Layer 8 of a small transformer language model trained on English Wikipedia (13 layers, counted from 0, width 64).
Take only the direct path to the model's output, skipping the later layers: a vector added to the residual stream pushes a token's score in proportion to its dot product with that token's output vector.

Output vectors of the tokens that the questions are about. A number n stands for (n - 500) times 0.0056.
"at ": 567 613 410 486 458 605 424 378 365 457 788 266 441 548 299 587 655 383 497 528 488 389 633 491 556 553 533 522 441 365 575 639 560 550 509 464 464 385 571 671 467 529 507 503 599 692 441 438 588 471 598 530 601 633 395 506 447 507 517 359 454 488 461 488
"river ": 276 650 651 627 562 312 385 733 766 574 530 377 550 577 655 433 553 341 535 268 448 481 306 404 460 448 365 556 473 683 316 515 582 515 523 403 551 592 389 433 550 539 344 626 725 534 610 487 604 546 365 452 432 562 352 328 485 749 645 559 527 546 510 506
"Year ": 314 573 600 362 610 444 516 652 565 820 361 646 462 626 970 607 400 271 310 397 358 660 564 491 618 318 590 474 476 736 632 459 361 452 549 733 329 500 390 413 576 427 397 395 527 299 690 547 414 655 407 462 216 711 630 722 428 440 844 405 633 459 469 505
"P": 496 425 433 563 419 604 531 622 357 495 445 397 500 477 544 630 513 503 496 578 552 598 585 606 578 453 529 579 500 521 503 479 468 451 491 383 347 513 390 519 400 545 466 435 505 504 661 442 517 454 447 419 531 601 548 455 568 570 495 517 393 573 562 489
"half ": 423 639 621 632 562 590 453 622 760 667 515 426 537 490 602 450 648 635 349 390 647 552 599 461 859 439 363 362 488 656 234 563 712 521 579 633 576 418 526 435 532 193 641 673 535 820 249 550 427 492 422 415 308 737 439 523 539 586 480 529 496 414 239 489
"% ": 517 500 404 284 782 401 481 538 544 680 451 421 557 610 615 401 614 525 287 476 468 479 435 532 692 357 526 613 416 457 594 566 381 479 511 418 589 535 357 420 574 398 382 504 625 521 578 539 470 631 514 606 544 453 393 897 376 855 484 468 643 511 506 528
"|---|---|": 511 457 707 443 820 434 250 823 902 554 614 648 797 465 882 141 343 542 362 336 656 488 489 299 701 735 226 536 394 410 360 748 465 536 680 659 374 349 340 218 550 553 301 908 876 591 487 586 469 759 351 286 154 527 739 756 306 727 395 525 870 373 240 496
"Location ": 253 606 617 446 776 266 504 827 581 549 728 392 610 740 750 494 585 413 605 399 209 738 529 465 480 387 367 638 634 652 323 542 556 632 414 661 510 597 410 311 634 535 556 407 680 770 570 477 481 641 528 416 581 674 503 374 272 522 725 593 720 426 559 495
"|---|---|---|---|---|---|": 428 649 658 365 616 482 397 522 799 491 396 587 593 565 659 375 546 462 359 402 510 451 615 229 627 607 352 609 585 466 197 753 442 416 322 677 391 400 297 637 753 486 371 536 721 483 521 574 428 682 522 500 564 545 404 730 477 707 369 446 686 390 403 501
"ased ": 467 900 678 455 557 274 361 685 535 708 572 347 654 440 323 371 612 201 447 368 453 513 460 504 590 463 663 371 460 528 347 582 597 539 464 638 467 353 120 397 677 335 412 684 473 522 744 699 426 585 479 436 579 603 590 440 461 348 736 413 588 523 504 542
"est": 554 597 599 427 647 680 502 571 605 684 474 353 513 491 507 685 596 399 533 504 471 472 472 386 615 569 429 378 515 528 589 602 395 495 536 495 550 489 601 598 397 469 507 492 478 377 520 511 590 587 459 407 547 488 500 299 542 232 591 655 553 571 553 498
"within ": 465 577 486 563 744 349 370 334 562 564 814 466 467 668 758 448 714 429 667 532 334 373 478 344 582 452 385 560 562 472 303 624 647 540 493 532 456 439 480 420 554 515 566 476 703 593 374 514 546 608 605 453 608 733 462 507 361 479 700 506 497 312 461 495
"st": 486 559 420 525 458 579 475 613 452 483 404 353 438 380 331 462 595 679 556 628 554 553 552 418 444 404 374 492 466 375 488 567 421 473 467 468 578 527 666 516 431 498 467 460 425 653 547 495 439 436 496 506 494 478 542 558 557 336 440 405 315 464 480 500
"year ": 468 748 446 396 611 405 344 710 818 681 491 363 461 586 914 543 546 474 297 420 448 617 473 373 736 525 556 309 524 566 455 601 324 463 470 611 491 496 504 342 506 431 434 463 511 528 327 500 361 513 368 599 309 613 596 680 385 514 792 531 449 488 533 498
"game ": 472 791 544 534 398 318 426 641 673 869 266 437 628 543 806 529 518 285 353 433 423 646 456 378 454 528 458 575 663 503 375 597 450 489 420 635 403 419 611 307 542 513 540 430 455 586 355 506 415 526 509 595 319 708 511 695 470 883 543 478 473 341 358 494
"thers ": 408 705 570 316 576 636 285 695 436 724 658 460 493 383 578 370 586 665 327 480 500 716 349 331 567 461 311 588 397 577 640 504 536 741 404 636 572 418 518 578 554 487 324 515 629 528 575 565 583 487 432 365 504 408 478 646 378 733 638 456 707 316 467 522
"eth ": 512 739 518 591 592 333 395 579 690 666 795 415 569 559 472 336 435 589 323 529 535 522 516 312 427 399 536 558 480 393 268 687 397 716 522 472 687 564 372 407 577 609 410 615 686 824 658 621 500 519 480 456 588 735 576 500 472 612 534 696 704 134 344 535
"ests ": 493 526 748 367 752 639 490 682 593 698 458 413 606 549 481 587 456 376 456 538 393 572 448 297 577 524 306 356 415 629 547 619 407 617 478 533 492 394 483 443 521 265 410 429 576 458 579 607 630 604 444 301 553 480 471 594 459 380 726 631 668 582 433 517
"games ": 442 775 552 353 583 503 342 475 675 747 351 455 662 482 661 411 562 196 420 459 382 648 472 234 466 438 424 568 620 546 500 580 548 538 339 547 391 378 619 311 581 325 561 396 519 516 358 520 458 531 558 381 539 660 577 658 500 955 642 333 532 315 332 489
"in ": 589 507 366 455 449 393 395 329 465 426 869 383 459 587 337 617 569 461 600 522 445 356 603 418 541 517 477 503 492 379 621 690 462 440 584 469 395 476 641 566 427 561 556 457 546 609 365 414 660 460 562 625 662 619 469 526 473 436 472 394 397 453 562 486
"sid": 322 546 475 492 593 484 325 536 803 682 430 575 606 562 394 512 509 413 528 522 445 482 286 461 572 325 360 482 481 611 410 428 448 601 595 455 610 562 682 415 599 445 528 476 421 525 443 526 381 439 592 341 418 574 613 462 585 466 631 455 445 562 423 505
"mi ": 364 533 401 347 632 300 484 754 547 466 758 450 566 492 604 474 608 432 578 380 474 430 551 507 472 409 268 593 500 596 496 540 590 575 584 420 614 527 364 246 541 515 405 445 681 354 402 582 593 549 489 482 602 423 589 587 320 461 682 296 519 529 500 507
"ult ": 377 608 669 675 418 470 447 520 887 636 712 490 438 387 491 570 555 378 616 420 293 496 370 457 665 452 439 390 599 413 504 659 441 375 430 443 492 425 504 377 622 497 442 420 445 500 511 606 509 660 306 382 426 569 489 443 438 811 579 485 726 542 542 519
"200": 660 369 705 408 411 468 477 375 612 424 445 374 500 547 629 486 492 436 518 500 516 636 573 538 475 422 626 530 540 592 507 411 378 614 452 567 382 505 523 394 517 594 339 486 433 575 500 457 391 495 411 493 366 608 478 694 518 445 633 406 540 371 454 489
"information": 282 716 523 474 974 440 746 405 732 567 448 500 642 462 608 514 547 519 510 507 222 695 500 247 436 459 737 542 872 383 48 310 802 729 191 387 504 445 855 287 488 370 560 351 645 605 401 567 416 646 409 580 343 679 695 570 401 747 931 601 540 219 177 506

Output weights of attention head 1. The head adds the sum of these rows, row i times number i of z. A number n stands for (n - 500) times 0.0016.
o0: 463 440 594 383 597 572 572 391 298 461 321 621 624 500 451 558 383 350 158 513 657 366 557 257 450 389 503 514 484 675 422 564 475 444 539 664 487 433 492 376 404 367 392 527 610 468 650 693 620 729 480 650 476 427 656 482 365 624 542 391 458 392 421 782
o1: 337 444 411 594 601 521 412 488 647 379 440 454 532 609 503 580 538 626 323 566 691 453 243 464 645 624 571 400 485 552 524 279 443 532 568 596 660 245 618 389 551 595 491 451 457 502 700 299 709 663 427 319 528 542 562 231 664 509 535 479 370 440 324 771
o2: 409 403 524 564 450 560 461 471 497 329 550 574 454 457 519 540 600 514 479 496 446 463 417 313 501 539 563 451 589 540 536 391 388 408 676 587 623 638 579 510 522 385 348 664 532 403 477 595 578 506 436 667 528 418 279 733 478 437 382 528 422 366 401 340
o3: 491 657 343 548 353 608 463 398 614 322 261 340 660 521 322 730 505 409 720 605 426 417 475 429 503 445 481 538 578 591 644 597 473 373 531 568 335 482 621 457 597 537 675 508 421 491 359 370 590 607 484 406 435 599 429 461 741 604 536 327 695 486 496 229
o4: 489 458 449 518 646 466 302 577 363 830 709 375 348 502 583 647 666 329 441 494 389 518 456 602 547 530 247 616 372 545 532 568 540 597 406 373 540 709 493 342 505 451 501 376 666 370 338 528 724 410 551 214 642 581 689 508 424 427 476 385 386 399 860 111
o5: 437 485 447 439 448 566 503 519 422 542 657 559 503 454 696 256 297 552 486 495 463 192 376 356 352 367 336 383 305 633 335 563 661 392 435 589 244 458 474 346 627 269 645 597 565 550 716 488 554 415 652 508 339 632 407 606 517 381 371 423 618 594 549 620
o6: 385 521 585 646 432 454 488 549 803 440 407 106 699 690 474 590 380 406 762 662 703 341 660 582 593 511 478 539 481 461 476 558 388 378 826 254 336 447 280 590 523 380 459 464 568 612 690 403 581 421 407 788 481 367 285 581 541 549 340 413 598 503 514 402
o7: 779 363 476 262 582 621 243 587 470 652 433 607 390 679 596 530 507 344 702 816 443 498 590 348 252 717 461 419 385 343 734 438 508 475 353 636 378 494 462 613 355 404 546 496 459 333 607 600 452 540 319 439 332 461 376 476 415 453 603 582 406 334 550 465
o8: 450 452 549 537 805 456 416 343 579 664 467 449 504 342 537 531 654 567 318 671 482 432 678 528 634 365 412 477 442 545 475 411 621 618 551 592 664 540 488 468 604 532 739 593 526 603 489 231 595 466 612 329 758 644 339 779 542 522 382 247 719 394 541 443
o9: 492 668 410 526 460 380 450 494 317 408 613 503 613 395 580 518 479 686 703 406 519 421 491 292 359 502 580 723 521 530 192 321 387 494 502 372 604 776 574 471 674 432 648 343 778 588 673 421 423 587 479 524 558 636 443 417 541 469 592 449 686 563 727 728
o10: 389 717 487 505 449 701 524 478 585 394 612 514 418 543 444 354 650 433 370 502 551 554 429 411 512 469 491 389 502 369 421 609 500 403 556 357 580 650 404 583 691 500 596 522 463 506 538 312 710 706 263 529 617 752 403 464 624 644 343 505 456 610 419 598
o11: 545 682 565 364 437 623 192 532 634 737 592 402 652 507 456 436 512 148 418 474 337 453 608 461 580 369 500 718 715 541 564 509 312 533 501 688 589 316 419 445 605 477 428 365 647 605 554 449 599 756 554 573 450 381 454 582 373 567 793 385 735 375 466 561
o12: 573 673 469 387 546 363 528 616 759 419 356 422 428 606 380 286 373 413 470 439 428 404 326 400 493 351 540 510 503 539 430 486 715 466 368 455 593 509 342 685 723 697 376 602 683 328 419 627 486 362 526 680 674 345 197 496 438 566 519 674 638 539 614 447
o13: 562 748 524 536 282 361 621 395 311 514 475 450 384 426 543 336 487 421 565 749 443 516 530 569 409 528 400 513 319 472 636 408 679 597 326 549 666 235 512 599 437 487 397 398 525 384 354 422 587 727 447 598 574 426 641 508 473 577 381 614 656 493 330 361
o14: 617 537 437 367 522 657 597 560 686 468 360 272 668 498 444 479 421 695 473 483 365 585 478 621 531 651 477 306 460 383 392 329 502 265 521 788 409 623 399 535 562 562 666 383 435 492 461 636 366 359 532 478 582 431 463 588 623 749 489 530 140 717 722 404
o15: 570 528 495 610 334 590 635 592 372 604 686 515 550 649 670 597 480 511 610 678 676 348 591 515 549 593 593 411 616 573 390 625 384 517 532 617 656 456 382 652 561 452 610 576 566 491 359 488 409 458 769 708 571 653 457 475 584 561 599 584 492 614 533 522
o16: 536 367 641 438 301 460 434 433 495 445 517 302 411 465 582 675 400 537 234 480 475 493 417 439 609 546 685 549 542 513 616 684 426 627 604 575 350 388 352 208 605 539 717 387 665 550 533 386 432 562 365 499 616 643 601 514 657 485 325 562 473 233 565 519
o17: 560 387 204 546 200 456 466 597 306 651 490 263 469 374 447 648 429 530 509 458 657 130 523 359 539 463 742 632 531 297 560 505 165 536 511 674 384 571 582 486 408 676 326 484 400 613 616 243 424 419 403 533 559 307 438 433 533 550 413 324 262 419 658 156
o18: 434 495 633 653 558 353 542 467 499 521 566 493 652 646 647 236 458 345 407 493 283 327 258 211 327 655 599 522 387 396 339 443 477 411 326 222 629 539 496 461 512 301 498 618 557 403 579 541 442 347 708 743 313 170 486 325 271 695 559 607 558 554 401 357
o19: 646 524 360 387 488 505 489 472 685 539 493 537 310 563 221 586 708 585 441 626 538 29 678 374 539 566 676 377 653 629 710 370 485 562 611 493 370 476 610 500 372 446 479 544 272 683 383 447 572 458 401 303 500 619 523 772 581 629 510 447 506 657 564 301
o20: 617 607 416 573 321 295 653 386 608 716 572 642 694 480 752 622 526 693 505 492 478 659 431 541 193 606 519 408 660 377 354 536 541 263 404 705 275 477 820 410 456 507 663 500 401 581 654 567 490 525 820 726 397 417 438 366 537 447 482 596 492 473 416 378
o21: 424 616 469 306 392 413 449 559 582 546 209 603 524 543 322 674 657 567 780 540 496 386 462 304 650 262 509 493 393 418 639 408 388 282 602 388 437 649 523 609 324 584 295 246 614 319 535 358 556 407 704 696 591 562 413 381 744 425 439 668 336 590 508 261
o22: 342 186 674 413 641 835 557 412 224 539 388 490 484 458 481 334 560 527 397 529 445 611 547 627 590 625 439 694 703 435 337 520 646 325 506 444 380 457 484 561 592 593 613 520 522 556 339 228 536 481 424 577 545 562 586 443 739 337 536 585 433 505 582 274
o23: 385 484 430 604 577 400 439 615 514 321 682 580 327 337 277 430 298 364 546 555 480 515 669 785 391 363 779 479 588 595 564 519 566 410 336 499 679 618 763 573 597 576 488 613 577 446 228 500 329 420 801 360 746 309 480 437 697 699 402 693 308 550 469 923
o24: 485 254 382 550 520 356 580 232 521 522 321 589 442 503 546 490 334 626 357 759 468 278 578 683 435 491 541 325 526 356 532 426 438 618 571 397 690 240 524 558 533 377 521 673 564 294 194 456 711 490 540 437 563 287 295 608 326 624 357 664 322 447 452 545
o25: 466 700 499 592 377 345 594 728 473 572 548 571 244 619 483 398 624 510 609 515 359 539 312 573 340 582 580 505 586 592 498 407 502 457 693 627 390 591 379 351 527 435 529 486 522 501 664 681 429 299 589 589 455 113 441 517 421 545 369 438 299 452 623 430
o26: 598 204 338 485 727 469 619 552 622 555 837 682 440 319 554 403 427 594 509 459 477 579 593 479 414 604 630 532 459 683 476 567 471 544 617 655 422 341 596 526 475 558 529 435 672 412 563 594 713 439 526 536 595 518 517 484 423 604 466 477 620 621 339 688
o27: 446 359 419 439 309 462 357 480 583 562 772 350 614 527 436 552 426 474 478 527 377 551 445 741 523 445 606 595 282 707 446 570 449 597 628 403 449 577 423 259 546 468 329 580 494 195 335 565 672 480 348 435 474 514 624 675 694 445 670 169 630 498 366 625
o28: 297 518 354 331 580 359 622 650 464 728 503 600 497 497 433 467 401 306 395 270 531 408 520 615 506 646 479 530 350 633 565 407 448 351 908 508 493 333 508 632 617 565 551 303 307 464 442 490 413 559 218 467 451 601 475 514 335 465 644 432 517 324 542 482
o29: 583 405 517 664 657 407 363 608 629 626 417 535 664 366 373 695 539 488 425 580 517 530 653 411 496 279 435 538 512 597 341 637 422 619 621 433 522 429 626 593 465 569 622 562 362 587 496 396 414 502 411 587 391 563 471 522 306 496 404 404 398 430 651 263
o30: 436 601 364 368 648 355 443 527 519 409 605 652 512 418 492 482 416 514 795 583 384 471 526 474 648 735 177 633 358 469 361 510 613 472 567 570 383 84 590 519 620 385 592 866 554 542 537 670 419 433 290 471 461 488 339 527 338 455 488 511 495 524 598 547
o31: 441 554 594 341 495 408 449 352 758 706 140 462 601 573 411 496 617 509 263 643 517 500 728 420 643 496 253 587 223 548 278 670 655 571 433 455 324 669 171 473 458 611 417 360 574 608 474 479 452 518 445 332 550 440 330 617 490 265 393 255 549 436 584 706

Each question shows a token from some text and the vector z that the head gathered there. A number n stands for (n - 500) times 0.0013.

"He ": 474 479 416 616 625 477 578 490 573 548 484 708 537 429 430 571 705 673 370 529 368 504 623 468 412 490 397 446 507 505 471 563
Pushed up most: "at "

"wrote ": 396 562 346 486 618 446 576 493 515 554 571 677 518 520 498 437 642 692 406 483 385 543 429 430 377 538 480 511 484 594 508 606
Pushed up most: "ased "

"him": 526 448 357 587 621 435 379 494 542 514 449 700 413 454 533 534 611 724 401 613 476 498 562 345 359 472 576 510 536 660 530 476
Pushed down most: "river "

"16": 471 529 457 596 527 441 569 524 525 490 537 556 400 495 509 559 511 599 381 542 473 544 606 397 443 483 413 432 487 553 419 439
Pushed down most: "|---|---|"

"\"": 426 461 383 553 651 430 513 559 538 471 422 601 511 467 592 456 560 657 469 542 440 466 494 430 469 525 507 522 553 608 515 544
Pushed up most: "year "

"of ": 557 484 475 497 490 377 507 517 533 460 515 563 380 442 610 549 487 591 413 583 445 501 488 408 512 453 501 493 424 681 405 448
Pushed down most: "river "

"e": 474 500 456 586 518 488 630 529 558 505 513 581 477 509 410 510 522 605 409 520 322 487 451 467 420 421 442 543 503 614 470 431
Pushed up most: "at "

"ad": 221 619 476 700 578 411 334 486 689 513 510 448 417 485 532 411 405 342 380 528 548 571 492 672 407 495 482 543 373 474 378 393
Pushed up most: "sid"

"album": 398 538 438 530 513 502 522 527 540 484 554 536 422 499 454 448 649 565 358 440 451 501 438 401 417 472 444 586 356 565 445 588
Which two tokens does it push up most, strongest first? "200", "P"

". ": 481 447 419 609 655 491 590 497 575 546 488 733 554 428 393 585 747 693 382 534 348 484 630 492 407 498 400 441 499 497 496 587
Pushed up most: "at "

"7": 480 539 450 600 533 440 572 523 518 495 514 579 410 480 508 557 539 611 372 535 469 550 613 393 439 485 415 443 503 546 423 452
Pushed up most: "P"

"Gl": 494 558 444 661 555 469 496 524 585 469 502 556 464 535 450 433 545 464 347 583 496 589 510 447 465 446 421 533 495 512 471 580
Pushed up most: "games "

"que": 283 477 400 609 526 488 461 400 574 581 527 655 407 477 456 526 484 526 275 556 589 484 360 486 333 514 531 550 425 547 378 475
Pushed up most: "Location "

"it ": 430 530 415 541 601 402 510 481 563 565 438 667 582 414 525 505 572 662 474 511 453 513 441 516 403 493 497 505 499 608 519 544
Pushed up most: "Location "

"if": 564 564 437 600 429 420 513 491 631 426 448 550 376 426 583 509 443 448 381 482 458 520 388 512 542 537 324 537 538 583 342 537
Pushed up most: "sid"

"song ": 501 758 476 505 713 436 766 485 510 627 658 591 509 580 289 323 503 687 508 504 161 896 436 266 373 559 361 667 463 647 497 810
Pushed up most: "river "

"the ": 487 484 580 478 523 655 580 517 554 491 530 677 449 440 332 587 605 609 354 645 395 496 369 385 357 520 628 612 517 641 617 437
Pushed up most: "|---|---|"

"p": 351 521 404 574 521 476 280 485 635 543 523 617 459 341 457 410 471 324 384 599 516 556 597 576 435 456 542 555 327 451 318 555
Pushed up most: "information"

"six": 401 488 511 572 463 526 504 523 539 494 548 564 378 468 458 479 611 553 374 508 524 513 527 432 418 464 503 607 398 578 453 495
Pushed up most: "200"

"jec": 488 509 472 600 504 480 650 510 553 508 511 570 450 497 396 514 505 604 409 533 305 489 459 480 413 428 433 553 509 619 470 433
Pushed up most: "at "

"an ": 479 589 476 550 658 429 458 554 615 544 432 675 472 398 515 487 588 644 319 484 441 542 533 438 472 464 542 569 564 583 562 538
Pushed up most: "Year "

"vide": 399 537 388 640 746 507 608 389 614 678 542 562 428 434 416 310 593 512 249 452 238 597 367 444 328 450 468 804 399 499 348 776
Pushed up most: "mi "

"-": 462 570 487 519 605 440 500 522 607 514 481 652 433 446 538 436 600 633 335 488 394 524 501 435 465 517 483 516 569 566 542 593
Pushed up most: "Year "

"Song": 410 533 485 516 537 525 552 455 591 529 631 543 414 581 443 452 601 526 438 536 445 609 338 333 400 467 452 621 331 557 475 652
Pushed up most: "eth "

"would ": 421 500 395 543 711 401 478 419 626 492 351 611 686 389 450 503 611 766 408 476 528 461 455 448 266 501 533 500 553 707 367 495
Pushed up most: "Location "

"their ": 378 438 480 566 600 565 565 578 584 497 606 633 432 490 525 499 645 531 310 511 460 525 443 252 372 447 504 612 397 634 496 530
Pushed up most: "Year "

"sing": 351 562 475 369 499 483 510 374 658 419 410 571 423 431 572 441 584 565 261 416 411 506 480 495 414 596 498 448 582 540 532 587
Pushed up most: "half "

"that ": 441 543 436 537 605 405 560 488 577 582 417 705 621 403 495 495 579 655 513 477 449 513 438 541 421 490 519 505 498 631 529 558
Pushed up most: "Location "

"s ": 415 498 531 582 592 446 529 486 568 457 498 487 423 514 465 545 565 592 438 596 568 433 519 464 546 506 494 560 529 559 562 464
Pushed up most: "in "

"pain": 426 527 410 502 549 467 538 484 576 478 477 648 543 469 498 456 613 614 461 489 463 568 456 460 395 491 494 522 469 595 525 617
Pushed up most: "ased "

"9 ": 482 541 457 589 539 463 599 546 538 475 509 550 411 492 536 540 552 672 403 591 435 602 645 407 470 476 429 453 491 534 370 477
Pushed up most: "P"

"ic": 461 435 542 592 672 467 515 411 656 562 439 569 523 504 444 502 593 620 356 482 392 451 473 620 474 540 445 555 579 514 538 552
Pushed up most: "mi "

"to ": 554 587 473 685 479 382 645 499 572 526 472 537 391 411 606 520 500 651 352 503 431 590 536 315 505 359 455 526 486 684 440 467
Pushed up most: "P"

"o": 410 531 498 598 422 349 237 454 550 589 422 716 487 485 398 484 348 377 471 639 508 472 614 662 433 461 435 454 376 430 414 429
Pushed up most: "information"

"et ": 550 538 467 568 661 493 555 549 582 469 528 667 461 511 461 477 596 544 304 611 328 637 441 401 446 529 481 619 578 525 529 661
Pushed up most: "Year "

"Sher": 581 585 414 587 439 378 551 476 613 426 471 573 441 486 655 531 446 514 387 428 451 548 347 432 554 550 283 518 514 592 309 551
Pushed up most: "game "

"with ": 443 475 613 464 512 656 563 504 546 501 539 726 471 432 334 588 587 616 311 646 425 483 361 373 330 544 644 581 515 665 637 362
Pushed up most: "|---|---|"

"episod": 428 649 573 483 664 441 717 189 604 818 645 594 350 432 363 361 647 766 134 255 50 745 364 468 209 559 477 815 578 455 510 715
Pushed up most: "mi "

"was ": 693 476 453 583 567 367 544 547 519 446 432 440 255 383 639 591 379 559 316 565 377 564 553 304 612 448 425 548 510 689 344 444
Pushed up most: "P"

"ers": 424 508 457 571 545 449 530 387 608 542 530 628 375 531 434 522 503 551 329 513 464 504 435 521 401 522 464 487 402 542 416 510
Pushed up most: "at "